Layer 6 of a small transformer language model trained on English Wikipedia (10 layers, counted from 0, width 64).
In attention head 1, each number of a token's query is one row of weights dot the token's vector x. The head spreads its attention over the tokens so far by the softmax of query dot key.

Query weights of the head. A number n stands for (n - 500) times 0.0015.
q0: 511 524 475 293 590 488 377 745 416 559 500 552 613 552 493 374 461 487 385 494 605 491 345 513 516 613 306 438 547 353 213 695 521 687 343 545 424 674 327 543 575 498 465 667 497 414 572 594 633 530 509 331 500 642 514 535 667 599 690 341 301 578 528 371
q1: 333 530 418 307 653 410 427 613 459 487 480 423 615 554 569 416 652 465 415 492 636 386 427 602 455 589 488 494 471 559 484 496 348 433 356 441 585 531 633 296 458 567 312 624 544 586 587 379 611 529 338 454 354 509 551 468 435 635 593 444 432 480 572 443
q2: 341 446 639 567 486 569 646 487 706 358 361 451 614 526 625 512 413 734 678 445 772 416 495 457 574 373 471 637 442 470 535 467 470 488 488 642 413 501 389 434 359 573 523 501 498 403 401 691 384 427 446 669 556 616 786 605 457 830 578 122 758 552 526 527
q3: 612 522 586 481 844 370 294 530 340 547 511 583 474 526 295 252 345 663 426 605 554 441 368 563 765 336 365 596 495 515 353 616 589 726 554 723 494 857 672 553 277 641 261 545 451 558 627 543 574 416 465 537 432 833 602 609 484 444 646 564 430 735 595 344
q4: 519 440 691 325 606 378 547 476 631 538 340 615 535 431 662 534 643 367 575 543 783 392 361 507 356 336 518 637 601 360 559 359 771 486 612 667 787 459 468 359 457 556 283 695 522 248 519 417 589 486 478 494 621 479 415 512 415 441 610 746 562 388 577 413
q5: 430 578 464 575 749 465 443 552 572 637 593 622 617 689 439 350 635 574 555 443 452 599 470 430 327 479 414 501 512 644 640 600 485 672 496 527 338 479 432 503 514 510 727 684 562 479 563 430 587 494 635 529 415 560 598 601 581 562 495 590 463 656 456 565
q6: 344 611 574 536 473 458 542 342 583 690 531 554 397 695 574 589 467 565 802 530 620 446 472 562 635 383 528 535 270 653 828 488 517 518 695 339 599 574 428 608 551 507 579 313 494 478 610 411 547 509 365 594 590 698 520 448 266 715 352 446 396 758 333 453
q7: 546 556 527 412 563 628 392 474 610 618 594 670 455 583 634 341 489 494 460 568 629 611 287 299 673 549 287 522 503 476 684 629 625 646 431 520 294 412 455 418 674 455 399 669 641 297 782 451 448 584 602 508 466 565 440 544 518 433 553 323 742 652 537 611
q8: 393 758 463 315 683 509 467 604 482 705 158 695 656 559 669 419 529 713 642 641 664 406 614 571 664 557 196 430 384 491 440 562 755 628 466 451 488 565 586 499 717 151 554 938 732 385 623 780 432 575 641 275 481 627 577 584 637 758 599 492 441 641 340 553
q9: 418 562 387 561 352 182 610 325 502 657 385 364 453 426 542 610 474 418 292 675 440 364 744 627 502 612 496 525 401 661 652 544 619 289 160 371 775 670 355 490 530 565 487 433 458 563 504 576 584 344 567 395 625 266 597 438 538 735 405 622 528 353 349 603
q10: 395 446 422 676 587 680 485 378 358 528 451 543 778 645 413 668 646 467 473 649 444 415 486 448 495 561 466 646 586 543 522 412 351 228 490 374 330 492 573 417 655 423 636 539 421 578 304 390 367 554 564 555 401 545 329 301 414 491 586 418 458 619 554 431
q11: 418 510 479 584 433 623 588 358 292 694 668 477 565 577 557 364 424 376 419 403 479 458 415 441 416 598 478 214 452 394 660 443 710 391 624 535 578 418 427 499 592 666 495 640 699 418 733 323 356 372 670 427 565 465 740 622 496 585 351 437 677 528 315 547
q12: 467 351 372 633 550 495 609 635 505 442 383 446 343 525 402 788 495 361 367 405 375 617 731 559 469 560 617 444 512 492 680 625 390 453 286 521 513 436 335 307 494 597 607 362 311 576 490 430 488 554 764 436 286 467 511 472 496 299 621 600 226 330 682 464
q13: 573 474 413 413 589 464 536 529 386 484 286 503 620 428 484 500 419 497 464 506 355 434 668 538 503 646 587 401 416 674 744 357 399 579 147 582 791 408 606 443 454 441 387 447 451 720 584 443 453 600 443 380 684 574 610 504 621 449 517 507 461 634 673 593
q14: 428 436 392 593 327 581 390 516 651 502 442 517 392 276 502 488 392 270 376 392 338 512 784 576 492 425 599 479 348 508 465 529 410 503 444 431 427 596 640 594 533 752 542 268 441 524 480 546 407 471 443 437 333 358 475 547 292 457 298 665 272 410 572 660
q15: 468 571 510 544 686 477 598 715 427 711 426 764 558 587 506 441 597 338 567 536 925 521 322 425 419 448 257 328 525 438 554 762 641 586 403 693 501 429 115 399 527 434 503 594 390 608 506 365 518 448 593 600 677 360 570 569 628 456 563 473 521 420 477 477
q16: 496 675 615 651 475 394 562 588 708 419 608 450 352 392 546 691 474 451 533 387 397 376 454 601 441 371 428 555 398 439 420 476 316 292 480 372 425 272 278 416 315 463 679 381 608 130 417 433 405 495 519 487 399 455 419 355 611 438 571 551 592 317 608 315
q17: 454 411 374 698 605 493 496 728 673 777 573 540 370 562 541 561 260 661 331 524 476 405 612 561 455 397 340 475 457 385 415 465 556 524 351 450 413 381 622 605 433 511 480 814 372 358 717 519 592 429 477 551 747 394 482 683 418 511 395 546 498 545 581 463
q18: 212 680 638 638 658 528 539 10 494 452 609 546 568 482 494 378 679 323 435 394 455 460 424 403 412 180 399 534 462 447 386 441 556 676 570 683 403 332 416 505 506 609 482 324 625 540 475 320 543 516 499 415 503 702 396 594 318 631 267 583 483 575 435 585
q19: 528 422 627 449 546 653 869 537 748 486 397 589 422 709 474 463 493 329 607 345 578 541 531 712 541 600 431 448 444 555 541 292 465 433 486 486 563 563 531 735 587 504 196 496 637 669 500 347 450 559 487 447 488 547 392 436 657 257 488 664 694 413 566 844
q20: 424 403 370 525 424 711 256 456 359 452 411 501 408 582 385 213 226 534 572 519 374 657 358 411 302 438 190 754 441 360 581 729 448 740 285 671 252 615 692 590 385 118 485 383 563 644 533 535 504 488 606 695 413 664 587 371 703 222 634 471 503 390 562 601
q21: 292 317 602 265 482 468 616 707 602 564 543 436 494 331 527 352 415 317 438 454 282 589 423 421 458 111 700 519 485 654 540 202 444 436 562 272 540 618 356 508 532 360 527 232 452 418 475 607 517 779 784 472 564 574 354 708 404 331 346 474 464 602 576 349
q22: 486 501 535 639 329 756 263 520 422 641 656 463 365 494 572 518 606 452 481 550 511 347 286 353 279 320 617 251 615 547 732 433 564 626 590 538 456 434 466 593 515 645 548 497 711 531 523 498 610 718 516 154 399 464 495 406 491 587 255 592 716 356 666 510
q23: 780 475 433 619 505 486 578 498 586 675 634 552 599 597 430 478 610 297 463 639 661 522 312 742 651 377 505 523 492 431 440 444 342 620 463 653 478 453 623 511 729 327 537 431 551 262 440 638 477 434 533 590 417 550 605 639 621 769 550 667 652 468 479 443
q24: 648 445 401 539 624 544 632 389 455 435 607 559 504 299 458 597 293 481 614 610 704 633 507 552 430 643 331 431 609 400 428 462 723 444 576 433 598 315 487 807 555 429 567 414 541 439 638 581 450 574 654 255 732 605 172 456 487 637 659 400 395 441 393 477
q25: 353 666 526 410 510 293 527 528 439 592 504 416 533 597 572 465 648 496 393 279 518 468 341 462 420 563 515 494 523 740 464 396 502 810 673 328 316 462 538 538 591 428 423 504 484 412 580 522 460 660 699 477 403 791 392 599 421 642 459 159 496 379 527 433
q26: 510 484 361 754 586 464 287 247 731 645 540 390 480 548 502 713 279 525 743 467 362 673 568 492 749 321 463 557 445 488 411 292 541 596 617 524 471 642 307 447 554 715 410 405 564 518 377 563 470 233 296 336 490 599 480 573 579 678 540 267 619 526 731 464
q27: 608 537 490 531 802 729 567 554 685 538 425 612 600 671 638 412 352 648 345 804 516 641 341 417 622 733 348 313 132 368 561 703 753 635 640 277 480 633 567 469 510 430 555 652 555 444 570 529 470 297 436 398 574 465 481 325 638 442 463 376 617 629 497 836
q28: 613 598 641 578 316 428 666 611 589 630 740 388 445 651 548 339 684 483 577 543 318 493 369 274 676 536 434 406 346 630 395 421 668 279 377 503 526 507 401 576 659 198 689 678 598 600 695 631 605 444 627 372 540 346 530 525 448 608 547 319 454 400 493 749
q29: 341 586 659 557 554 440 327 365 397 620 380 683 439 589 451 463 386 477 367 676 323 530 494 743 678 589 450 358 620 517 315 588 404 612 494 490 545 634 615 400 726 431 566 592 836 389 481 456 370 676 358 525 791 486 443 492 538 441 265 627 683 454 711 547
q30: 434 539 689 559 402 499 617 794 429 503 345 609 392 519 546 350 581 735 300 504 571 401 441 540 549 457 467 623 756 269 504 303 412 459 351 645 406 524 526 494 452 553 519 465 625 498 380 388 518 250 481 531 449 530 543 537 402 605 542 366 292 321 502 426
q31: 677 769 258 294 513 801 562 542 508 636 570 315 335 431 661 439 602 512 651 554 587 552 516 706 452 692 435 591 675 364 545 251 689 661 464 391 372 465 195 415 590 444 374 437 399 708 543 441 647 457 390 571 481 448 521 594 578 232 590 507 464 419 470 351

Each question shows a short text with each token's key, already scaled and adjusted for position as the last token sees it. A number n stands for (n - 500) times 0.0053.

Then comes the last token's vector x. A number n stands for (n - 500) times 0.0067.

0 " hon": 519 486 494 450 494 452 570 457 486 409 642 543 295 586 822 588 551 477 419 554 561 454 482 479 609 474 444 480 469 471 513 504
1 "ored": 556 496 513 415 559 449 612 436 475 379 706 576 269 559 898 584 577 478 419 487 505 495 470 441 538 475 471 424 501 480 504 557
2 " by the": 535 573 601 447 541 478 664 466 491 383 668 617 267 556 906 546 586 438 460 476 520 544 470 444 546 482 491 445 481 509 508 550
3 " Car": 448 528 586 440 562 510 644 463 539 392 621 587 294 568 935 549 615 468 407 491 553 496 428 449 576 426 464 502 471 529 517 586
4 "ne": 392 483 579 527 566 554 655 450 545 443 643 632 298 643 922 560 614 404 408 440 583 509 439 377 506 477 531 517 479 512 547 593
5 "g": 453 417 525 529 531 518 597 508 532 409 576 552 288 629 839 558 571 429 392 454 551 514 471 406 486 541 502 510 486 500 537 592
6 "ie": 540 390 571 606 543 621 607 484 541 425 618 585 309 643 868 551 618 412 414 453 516 526 479 373 539 459 485 514 474 515 497 608
7 " Cor": 553 500 522 581 547 527 681 504 551 410 648 567 313 570 874 566 575 454 410 481 569 524 447 465 518 457 413 506 508 507 484 553
8 "por": 549 580 487 570 530 561 609 524 496 428 662 597 298 655 900 622 588 419 403 481 557 519 415 430 503 490 503 480 494 483 530 568
x: 478 313 538 620 545 591 519 560 540 709 223 546 650 505 291 531 596 442 673 441 607 410 517 644 428 272 331 624 431 597 597 565 556 522 438 604 372 490 380 816 635 584 498 574 407 375 623 378 456 409 412 512 436 464 652 712 343 406 689 615 741 589 186 422
Which token does the last token look at most, and with what share of its attention? 7 " Cor", with about 40%

0 "ed": 555 461 460 440 542 418 618 457 501 405 637 558 284 596 901 587 602 489 444 416 495 501 480 416 501 459 468 451 464 496 528 555
1 "ion": 571 504 483 414 548 443 637 462 505 414 626 559 275 588 909 591 615 457 433 445 527 496 482 430 478 466 460 480 492 492 522 534
2 "e": 528 579 552 436 551 450 641 480 502 426 631 566 277 616 891 599 632 447 432 444 510 498 465 410 498 483 456 456 499 508 522 535
3 " (": 479 537 570 479 575 483 635 491 515 349 677 572 253 548 914 595 599 431 459 473 519 533 455 440 537 477 435 432 490 501 529 547
4 "and": 450 523 540 536 668 491 631 561 530 343 686 526 284 528 856 507 597 474 369 486 534 537 449 429 557 492 493 513 496 513 550 549
5 "ro": 475 435 534 519 610 467 608 554 553 353 653 563 266 622 918 596 618 461 391 471 550 486 441 458 523 464 474 460 517 514 505 571
6 "st": 542 426 544 524 640 561 610 587 510 384 666 541 312 592 918 578 621 402 372 450 544 506 447 429 496 510 484 473 526 446 555 569
7 "-": 534 493 548 561 575 554 621 544 598 376 689 517 261 604 938 621 600 449 423 507 531 496 405 395 523 467 454 436 488 499 536 516
8 "4": 530 549 491 557 527 593 572 567 511 406 686 550 243 593 900 596 643 423 379 460 512 524 473 393 556 480 454 492 512 556 523 568
x: 529 372 552 530 535 482 571 578 571 664 455 672 562 533 513 573 545 470 676 349 598 531 306 572 423 394 355 548 539 633 482 612 389 486 677 619 594 603 118 827 623 366 465 608 518 377 614 397 435 517 211 637 395 274 512 773 308 666 465 537 568 572 314 468
Which token does the last token look at most, and with what share of its attention? 3 " (", with about 40%

0 " follow": 550 499 409 476 506 411 572 464 460 401 624 537 296 566 795 540 553 514 403 529 510 470 511 535 539 499 458 434 480 507 538 549
1 "s": 539 529 430 408 525 453 570 488 475 410 606 531 285 555 819 548 573 511 442 495 483 504 505 477 572 475 467 468 467 491 534 537
2 ": \"": 512 524 544 443 542 506 607 471 510 339 649 626 263 514 899 571 604 447 447 497 526 515 487 449 552 453 474 427 483 514 525 538
3 "The": 456 581 618 529 565 474 686 479 502 368 683 603 272 566 917 503 598 447 473 487 509 526 460 445 546 504 505 490 516 541 530 523
4 " term": 437 502 561 479 542 469 625 501 548 371 612 606 310 572 890 580 595 466 474 568 531 483 411 471 527 453 490 414 500 488 550 545
5 " '": 492 479 536 561 543 575 610 505 547 366 632 556 224 547 906 537 608 469 444 488 507 475 453 437 567 473 513 434 499 526 537 533
6 "an": 545 442 488 601 553 542 624 590 551 362 654 585 304 568 898 528 625 445 445 520 517 468 441 424 608 492 518 453 461 511 601 530
7 "ab": 552 499 519 494 589 512 591 555 573 381 598 639 330 607 862 546 581 492 380 547 565 451 447 468 519 508 474 446 489 539 551 549
8 "olic": 569 555 457 574 584 549 600 567 581 403 605 600 322 590 904 554 612 459 460 494 524 529 440 429 518 460 509 445 517 497 527 526
x: 472 422 591 645 485 470 350 621 585 562 423 505 630 478 472 425 687 402 663 436 523 510 419 516 478 374 216 622 566 485 522 474 494 403 655 335 708 602 215 735 590 452 588 639 423 494 809 505 319 487 331 668 563 480 590 703 382 488 816 366 716 455 484 455
Which token does the last token look at most, and with what share of its attention? 5 " '", with about 20%

0 "o": 535 465 475 441 575 463 580 419 485 389 632 574 290 622 856 573 583 439 412 478 505 480 461 406 522 428 437 477 482 504 476 507
1 "id": 548 522 459 427 607 450 565 440 481 391 634 565 291 616 876 575 561 449 430 468 521 477 471 445 528 446 481 451 479 453 490 549
2 "'": 528 550 531 437 634 487 619 408 492 426 652 568 267 621 897 559 586 460 437 468 501 504 429 421 529 428 472 467 508 476 462 501
3 " me": 430 524 508 427 579 447 633 454 496 420 610 542 343 593 810 589 616 466 422 489 529 473 465 471 537 434 431 475 464 470 520 510
4 "ans": 472 474 507 443 556 475 621 446 531 368 574 576 288 553 869 574 611 496 418 485 493 448 449 475 535 477 466 470 456 485 508 485
5 " any": 493 444 521 542 533 477 627 498 500 383 602 602 273 533 868 558 616 504 482 464 497 457 456 484 520 445 507 469 501 490 536 536
6 " d": 529 483 513 497 545 500 630 521 543 382 600 596 307 582 872 575 609 493 450 492 520 433 437 475 510 474 448 443 484 496 580 547
7 "rug": 562 484 550 544 587 529 619 515 531 376 634 590 287 568 870 564 607 533 460 510 513 428 472 497 508 462 481 454 489 478 552 545
8 " or": 536 600 481 557 581 560 646 551 517 399 622 599 274 576 905 556 604 480 479 448 498 477 433 456 538 469 471 431 488 464 537 547
x: 341 384 433 530 701 580 386 681 625 518 295 425 592 522 433 584 797 342 267 341 597 533 406 535 424 403 356 626 579 397 423 622 545 450 738 464 681 651 272 801 500 588 383 624 427 491 669 405 514 478 437 447 511 448 628 600 476 613 704 545 689 436 390 409
Which token does the last token look at most, and with what share of its attention? 7 "rug", with about 50%

0 " ins": 549 495 475 489 513 434 609 492 470 447 575 540 333 597 830 572 588 497 433 513 553 518 496 467 530 503 471 489 411 540 555 515
1 "ert": 561 507 479 428 484 414 618 503 504 403 578 578 324 583 820 546 606 511 460 516 559 516 501 484 535 493 472 455 459 494 543 537
2 " a": 514 553 573 473 523 455 650 472 501 375 638 587 270 555 900 567 612 465 471 474 506 513 466 459 537 448 488 475 485 537 520 512
3 " def": 445 530 525 457 544 434 648 524 524 396 594 574 341 567 872 567 633 459 421 502 538 492 432 472 508 465 424 482 468 499 565 519
4 "in": 455 495 565 461 572 447 604 559 521 374 585 557 342 572 868 576 628 463 400 513 514 471 512 434 507 490 457 471 444 504 560 529
5 "ition": 450 459 578 492 570 455 611 534 518 383 606 594 296 550 874 577 603 484 412 512 497 511 479 483 491 466 454 452 506 500 525 539
6 " of": 540 435 538 581 552 524 649 536 525 379 637 628 262 563 918 573 595 459 454 471 514 552 468 448 551 470 481 429 454 508 523 565
7 " A": 556 499 485 583 562 571 660 540 553 393 638 584 233 556 946 529 610 458 436 451 535 519 453 422 551 455 458 489 495 536 509 541
8 "A": 550 556 461 584 513 556 629 532 548 404 644 606 240 569 931 548 576 455 455 486 562 516 452 375 562 485 453 477 509 519 505 596
x: 398 506 400 424 633 476 338 694 644 647 376 707 583 537 333 405 696 512 642 352 364 473 317 474 435 491 429 505 532 544 409 684 629 580 562 616 619 552 129 769 580 578 539 694 607 494 651 284 331 452 333 609 485 422 717 626 390 490 552 470 608 593 328 432
To which token does the last token give the most attention? 7 " A"

0 " title": 495 481 427 427 516 489 556 432 481 401 654 622 285 551 841 578 564 499 468 484 531 440 511 443 532 465 440 427 538 501 513 550
1 " track": 514 505 448 392 535 474 566 473 475 388 652 609 288 564 852 580 588 500 455 491 509 442 475 439 503 446 448 433 518 519 515 563
2 " of the": 539 567 602 441 542 491 671 482 491 363 668 607 257 569 919 536 604 446 458 488 511 538 449 437 539 477 493 446 494 510 515 540
3 " comp": 456 519 504 444 592 471 615 525 466 371 648 549 289 585 913 592 579 476 373 490 546 448 420 487 500 455 431 430 499 469 547 535
4 "il": 422 455 538 429 600 446 654 569 520 384 585 568 311 623 903 560 615 457 385 480 537 466 435 465 493 472 457 374 471 441 543 516
5 "ation": 473 443 601 462 573 556 622 508 490 377 631 609 273 571 933 570 611 479 409 492 499 474 435 455 505 451 468 436 524 476 500 532
6 ", \"": 497 482 535 541 532 563 599 492 546 357 628 603 254 525 881 577 612 474 458 521 490 490 442 434 558 443 477 419 505 503 531 515
7 "The": 591 487 444 603 555 522 682 548 528 380 675 609 266 562 913 523 592 453 495 487 499 515 450 440 546 497 495 481 502 532 532 532
8 " Best": 566 564 447 614 492 612 660 539 551 359 667 567 272 556 927 535 615 460 450 503 493 482 424 418 583 485 474 465 505 483 556 570
x: 499 477 514 522 575 500 338 538 529 467 347 604 441 555 462 388 623 548 641 440 654 533 457 585 564 349 319 480 656 456 501 662 441 530 754 483 670 736 113 753 503 559 558 671 506 461 733 620 384 432 274 394 536 313 699 605 491 501 676 394 670 638 459 341
Which token does the last token look at most, and with what share of its attention? 6 ", \"", with about 40%

0 " have": 554 459 459 418 547 431 614 448 471 375 645 589 293 555 901 563 608 485 452 453 497 516 462 476 564 460 496 468 455 493 526 533
1 " a": 550 519 541 445 528 441 645 460 493 359 634 583 268 558 911 560 621 471 458 470 505 513 461 472 545 444 492 473 492 532 522 498
2 " more": 505 577 519 445 581 448 627 496 488 369 587 584 302 564 890 544 654 492 434 473 476 508 434 489 566 417 509 475 497 471 548 501
3 " rock": 466 548 541 399 615 461 606 519 501 369 628 601 290 597 936 576 654 488 378 488 508 478 443 449 518 446 480 450 501 487 526 555
4 "ing": 411 494 583 443 620 510 626 503 499 373 645 585 285 639 938 573 615 488 419 495 491 498 452 431 520 467 530 481 493 493 538 549
5 " ar": 507 440 579 496 577 488 649 549 488 415 609 557 305 606 918 588 562 466 412 508 576 527 458 445 520 455 447 447 474 482 535 543
6 "ran": 562 435 561 491 620 494 645 557 456 447 646 591 310 626 916 598 600 482 375 500 578 489 426 479 467 494 479 491 486 457 530 566
7 "g": 557 529 570 495 569 508 580 546 504 418 590 570 268 616 857 586 611 476 384 446 540 495 450 505 483 541 491 487 436 486 520 533
8 "ement": 557 541 533 589 582 517 620 527 516 409 635 595 296 583 888 600 587 501 429 491 497 515 451 490 514 475 461 484 500 479 500 510
x: 438 482 535 597 459 496 372 661 576 514 396 612 655 530 359 544 774 348 628 500 619 570 368 597 393 264 307 628 639 455 519 511 507 432 562 574 624 443 306 742 710 524 446 630 433 434 768 456 340 458 369 525 481 341 703 570 346 492 693 556 678 253 330 371
To which token does the last token give the most attention? 3 " rock"

0 "y": 537 444 497 440 556 433 589 436 520 408 604 577 273 616 866 542 585 479 464 502 512 511 456 406 535 475 501 474 468 516 491 543
1 " with": 568 523 527 414 548 463 645 449 485 372 658 618 265 564 923 561 595 462 451 465 520 528 481 451 551 475 483 435 468 511 518 559
2 " two": 514 560 545 439 615 476 630 497 477 377 650 581 245 555 943 552 646 462 392 471 506 511 454 437 545 466 539 464 507 488 563 546
3 " t": 478 477 497 450 615 470 636 481 515 389 644 584 284 590 937 582 583 485 402 512 544 489 480 478 544 470 484 454 449 539 580 545
4 "arg": 450 490 530 462 606 406 621 506 541 360 614 591 290 612 885 577 624 508 417 539 564 481 501 493 481 492 475 433 484 495 572 535
5 "et": 459 469 583 470 623 475 595 551 485 402 612 554 311 540 893 572 594 484 412 495 483 505 483 496 494 483 494 481 498 488 535 499
6 " the": 527 434 518 602 544 488 659 550 521 378 644 625 273 548 911 559 597 452 476 477 520 546 477 456 537 475 489 462 481 524 517 533
7 "rap": 567 508 540 537 607 537 606 555 515 395 651 530 254 589 911 614 611 498 408 474 564 489 447 461 530 490 479 487 468 484 535 596
8 "ies": 551 547 517 585 527 575 638 544 515 416 622 599 281 577 931 605 593 484 410 481 494 529 462 438 546 470 470 463 499 514 527 546
x: 350 402 604 501 526 447 373 720 537 577 400 491 609 552 525 530 678 379 611 367 614 597 336 585 428 368 397 576 707 386 569 637 530 388 652 583 596 510 188 744 714 435 493 634 493 357 807 499 335 516 409 470 517 299 678 584 388 475 624 639 700 443 307 445
Which two tokens does the last token look at most, in order? 5 "et", 7 "rap"

0 ",": 551 455 483 414 541 467 627 452 487 376 652 607 270 574 937 569 579 455 446 462 514 542 474 439 556 471 463 438 462 517 520 561
1 " President": 568 495 504 353 579 492 646 419 509 375 674 617 305 540 922 538 561 428 403 503 554 539 457 455 554 459 442 438 484 490 527 588
2 " B": 496 522 512 452 554 503 617 445 553 380 634 601 270 602 906 552 557 446 397 458 568 506 478 444 526 483 459 460 467 565 512 573
3 "ush": 508 580 608 449 604 518 656 451 582 373 671 599 286 616 961 533 589 465 413 496 586 522 484 386 543 479 499 514 487 555 528 544
4 " signed": 450 493 573 442 602 466 651 479 508 379 647 616 331 552 899 572 575 510 385 472 510 522 490 504 497 457 449 431 480 522 500 579
5 " into": 471 427 574 561 578 514 667 508 517 376 648 629 251 563 912 557 606 464 435 452 519 549 464 455 544 462 493 434 471 511 515 565
6 " law": 519 431 569 538 602 531 650 492 543 428 642 615 293 578 923 597 585 463 416 496 513 518 433 475 534 409 505 449 466 479 545 557
7 " the": 574 482 465 608 538 507 658 561 527 383 649 630 268 549 910 559 593 442 474 479 525 548 474 451 540 471 491 464 472 524 518 543
8 " An": 531 582 430 569 541 573 626 584 548 385 617 568 230 620 975 561 592 448 443 464 554 509 430 415 582 475 493 473 453 542 544 561
x: 313 443 377 536 707 500 268 750 559 588 370 494 563 548 486 448 718 525 455 428 545 468 248 643 385 442 332 445 438 455 607 572 467 527 726 456 552 728 266 691 485 626 556 586 534 499 819 405 459 488 310 465 510 540 780 634 472 451 632 449 599 685 479 348
Which token does the last token look at most, and with what share of its attention? 7 " the", with about 50%

0 " and": 559 445 495 405 545 457 638 438 484 380 655 609 268 569 928 554 589 447 457 465 514 544 470 443 552 471 487 449 464 511 517 559
1 " chart": 544 470 504 380 598 453 586 491 478 380 642 589 236 560 961 552 605 472 420 483 514 525 450 460 533 435 488 453 535 503 527 549
2 "ed": 514 583 502 399 610 462 599 492 499 372 619 594 295 608 909 553 605 481 411 445 476 523 473 446 522 432 491 447 459 473 546 559
3 " on the": 466 563 609 499 541 491 665 499 496 356 646 609 248 565 911 540 618 453 449 473 513 538 456 453 538 472 485 455 503 516 503 526
4 " Ad": 454 488 593 516 542 495 669 518 530 384 628 552 293 619 906 566 578 433 444 482 589 535 453 413 547 462 432 504 501 520 551 543
5 "ult": 437 420 569 553 561 521 663 521 507 393 634 612 315 658 921 597 619 425 431 534 565 521 445 398 540 475 483 435 493 485 546 565
6 " Al": 563 449 527 565 540 529 602 526 566 393 595 581 281 641 900 570 600 427 439 465 548 499 444 433 545 463 460 432 442 497 517 589
7 "tern": 587 499 497 532 544 535 583 540 536 414 615 630 306 597 829 550 565 414 376 444 533 511 434 416 459 489 511 472 496 477 537 567
8 "ative": 577 578 456 598 517 602 604 548 533 398 617 595 284 599 913 534 583 429 413 464 498 528 437 399 522 477 485 476 508 481 492 551
x: 375 450 497 638 540 471 433 536 665 693 406 486 662 584 435 439 600 423 710 497 536 645 460 587 453 294 319 569 578 438 537 525 620 512 687 457 653 680 204 816 562 534 610 613 477 423 737 317 340 433 292 539 565 466 628 590 406 460 680 454 733 483 264 373
Which two tokens does the last token look at most, in order? 3 " on the", 5 "ult"

0 "11": 516 463 477 450 586 432 596 461 503 425 655 551 306 630 869 592 600 441 401 457 513 549 483 426 559 455 477 435 500 519 500 584
1 "8": 558 505 520 423 597 461 586 482 481 426 658 534 258 629 879 591 609 421 421 475 498 543 459 404 558 451 479 466 494 526 487 567
2 " St": 493 561 524 458 600 467 626 468 536 430 613 537 303 627 873 560 589 423 422 458 527 502 437 432 553 455 452 462 455 538 490 591
3 "at": 463 503 549 410 553 507 578 482 511 420 616 546 344 584 842 560 539 520 463 476 575 468 484 379 501 525 470 489 462 512 487 523
4 ".": 449 490 564 490 553 496 609 492 495 383 650 631 268 543 941 606 571 455 446 468 533 535 503 440 548 482 472 437 468 504 525 570
5 " ": 495 482 533 548 544 566 602 479 517 382 668 581 190 617 924 593 598 410 384 478 566 534 445 459 546 507 519 497 498 569 560 527
6 "1": 534 445 528 541 550 585 598 524 520 397 647 559 281 633 894 600 614 418 350 459 516 558 453 396 597 452 510 498 509 541 531 561
7 "66": 536 520 546 530 513 606 571 523 461 371 601 523 302 615 813 596 604 421 347 517 544 486 473 463 528 444 465 517 522 538 539 591
8 "1": 533 580 533 579 573 610 567 535 498 440 661 594 270 633 935 602 612 392 359 460 490 516 479 447 557 463 485 459 473 493 512 583
x: 478 384 588 537 545 519 486 554 497 651 457 608 605 758 394 555 620 490 579 385 550 577 308 493 495 165 322 576 513 423 370 466 452 447 735 646 425 658 371 821 622 488 470 621 378 343 738 366 338 479 446 690 393 314 623 580 332 581 511 634 618 464 228 481
Which token does the last token look at most, and with what share of its attention? 4 ".", with about 60%

0 ",": 551 455 483 414 541 467 627 452 487 376 652 607 270 574 937 569 579 455 446 462 514 542 474 439 556 471 463 438 462 517 520 561
1 "000": 588 513 496 413 619 417 601 501 485 374 686 583 247 638 969 574 625 432 376 467 499 535 485 431 579 459 502 450 507 500 560 592
2 " g": 497 538 496 469 608 427 641 479 523 371 635 579 276 585 939 542 567 484 373 529 536 499 434 481 527 498 427 432 489 539 514 592
3 "if": 450 531 509 460 658 460 624 518 530 354 635 535 244 586 965 558 603 519 396 485 541 453 438 430 534 504 504 425 469 499 552 566
4 "t": 478 506 545 455 599 482 601 517 553 381 638 590 254 572 950 579 616 490 364 467 542 513 475 429 525 476 508 492 463 532 555 529
5 " and": 463 399 577 546 604 546 685 510 508 377 657 612 256 601 949 546 603 460 439 464 504 524 432 434 555 478 486 426 476 507 524 566
6 " research": 522 419 598 545 597 542 643 528 529 395 620 588 289 586 931 581 626 479 405 486 505 519 436 459 540 433 481 451 507 465 540 509
7 " sup": 531 523 528 514 614 530 645 534 526 416 665 544 285 594 885 592 604 478 399 537 560 485 448 512 548 465 460 459 449 512 543 518
8 "pl": 510 582 554 550 585 529 557 556 527 381 643 561 335 617 881 598 568 469 387 498 539 476 433 452 540 514 488 451 440 452 576 554
x: 605 490 455 480 554 388 512 550 551 580 321 698 597 506 406 562 698 356 442 554 594 336 542 546 476 272 169 491 443 616 410 555 367 449 505 616 381 690 452 908 447 475 605 604 269 472 679 410 272 492 343 436 389 454 600 586 408 493 647 584 795 647 491 503
To which token does the last token give the most attention? 7 " sup"

0 " This": 562 441 491 407 512 472 617 427 476 392 639 573 314 585 865 552 605 457 504 458 503 497 482 432 529 476 515 507 490 516 530 514
1 " am": 554 554 484 440 515 401 646 433 516 367 660 573 344 600 865 564 624 488 450 476 533 480 457 484 538 474 432 441 493 473 550 519
2 "end": 489 604 482 469 563 422 616 452 511 400 642 584 311 591 863 560 615 454 449 407 573 483 483 461 508 521 526 500 451 486 559 562
3 "ment": 465 556 534 429 556 463 608 429 520 385 646 611 307 573 900 584 584 479 431 449 499 496 488 455 489 482 458 464 523 492 519 524
4 " is": 424 471 575 492 573 486 654 513 513 386 636 578 269 574 909 571 593 476 459 460 488 523 445 457 554 475 458 447 458 523 547 537
5 " s": 535 460 538 453 599 474 587 574 536 402 594 529 308 586 892 589 621 476 417 500 496 501 456 436 554 458 447 466 423 546 562 490
6 "omet": 518 498 552 487 562 497 549 570 545 325 548 494 325 538 846 573 597 555 399 525 550 506 499 471 558 512 502 526 429 508 554 542
7 "imes": 580 538 572 535 621 570 593 560 515 431 634 547 273 578 882 554 580 493 417 459 482 480 419 492 574 467 472 429 465 487 554 527
8 " called": 530 583 500 590 564 531 629 586 550 348 619 629 262 558 893 549 623 484 426 467 511 523 461 467 535 490 459 396 483 525 533 550
x: 420 463 412 535 567 535 343 695 530 681 320 523 555 469 433 609 705 401 445 384 558 733 321 589 442 388 242 508 640 431 517 595 356 494 760 605 632 651 332 734 495 541 438 566 388 368 735 435 306 590 468 369 361 335 554 558 348 487 769 521 625 453 455 338
Which token does the last token look at most, and with what share of its attention? 8 " called", with about 40%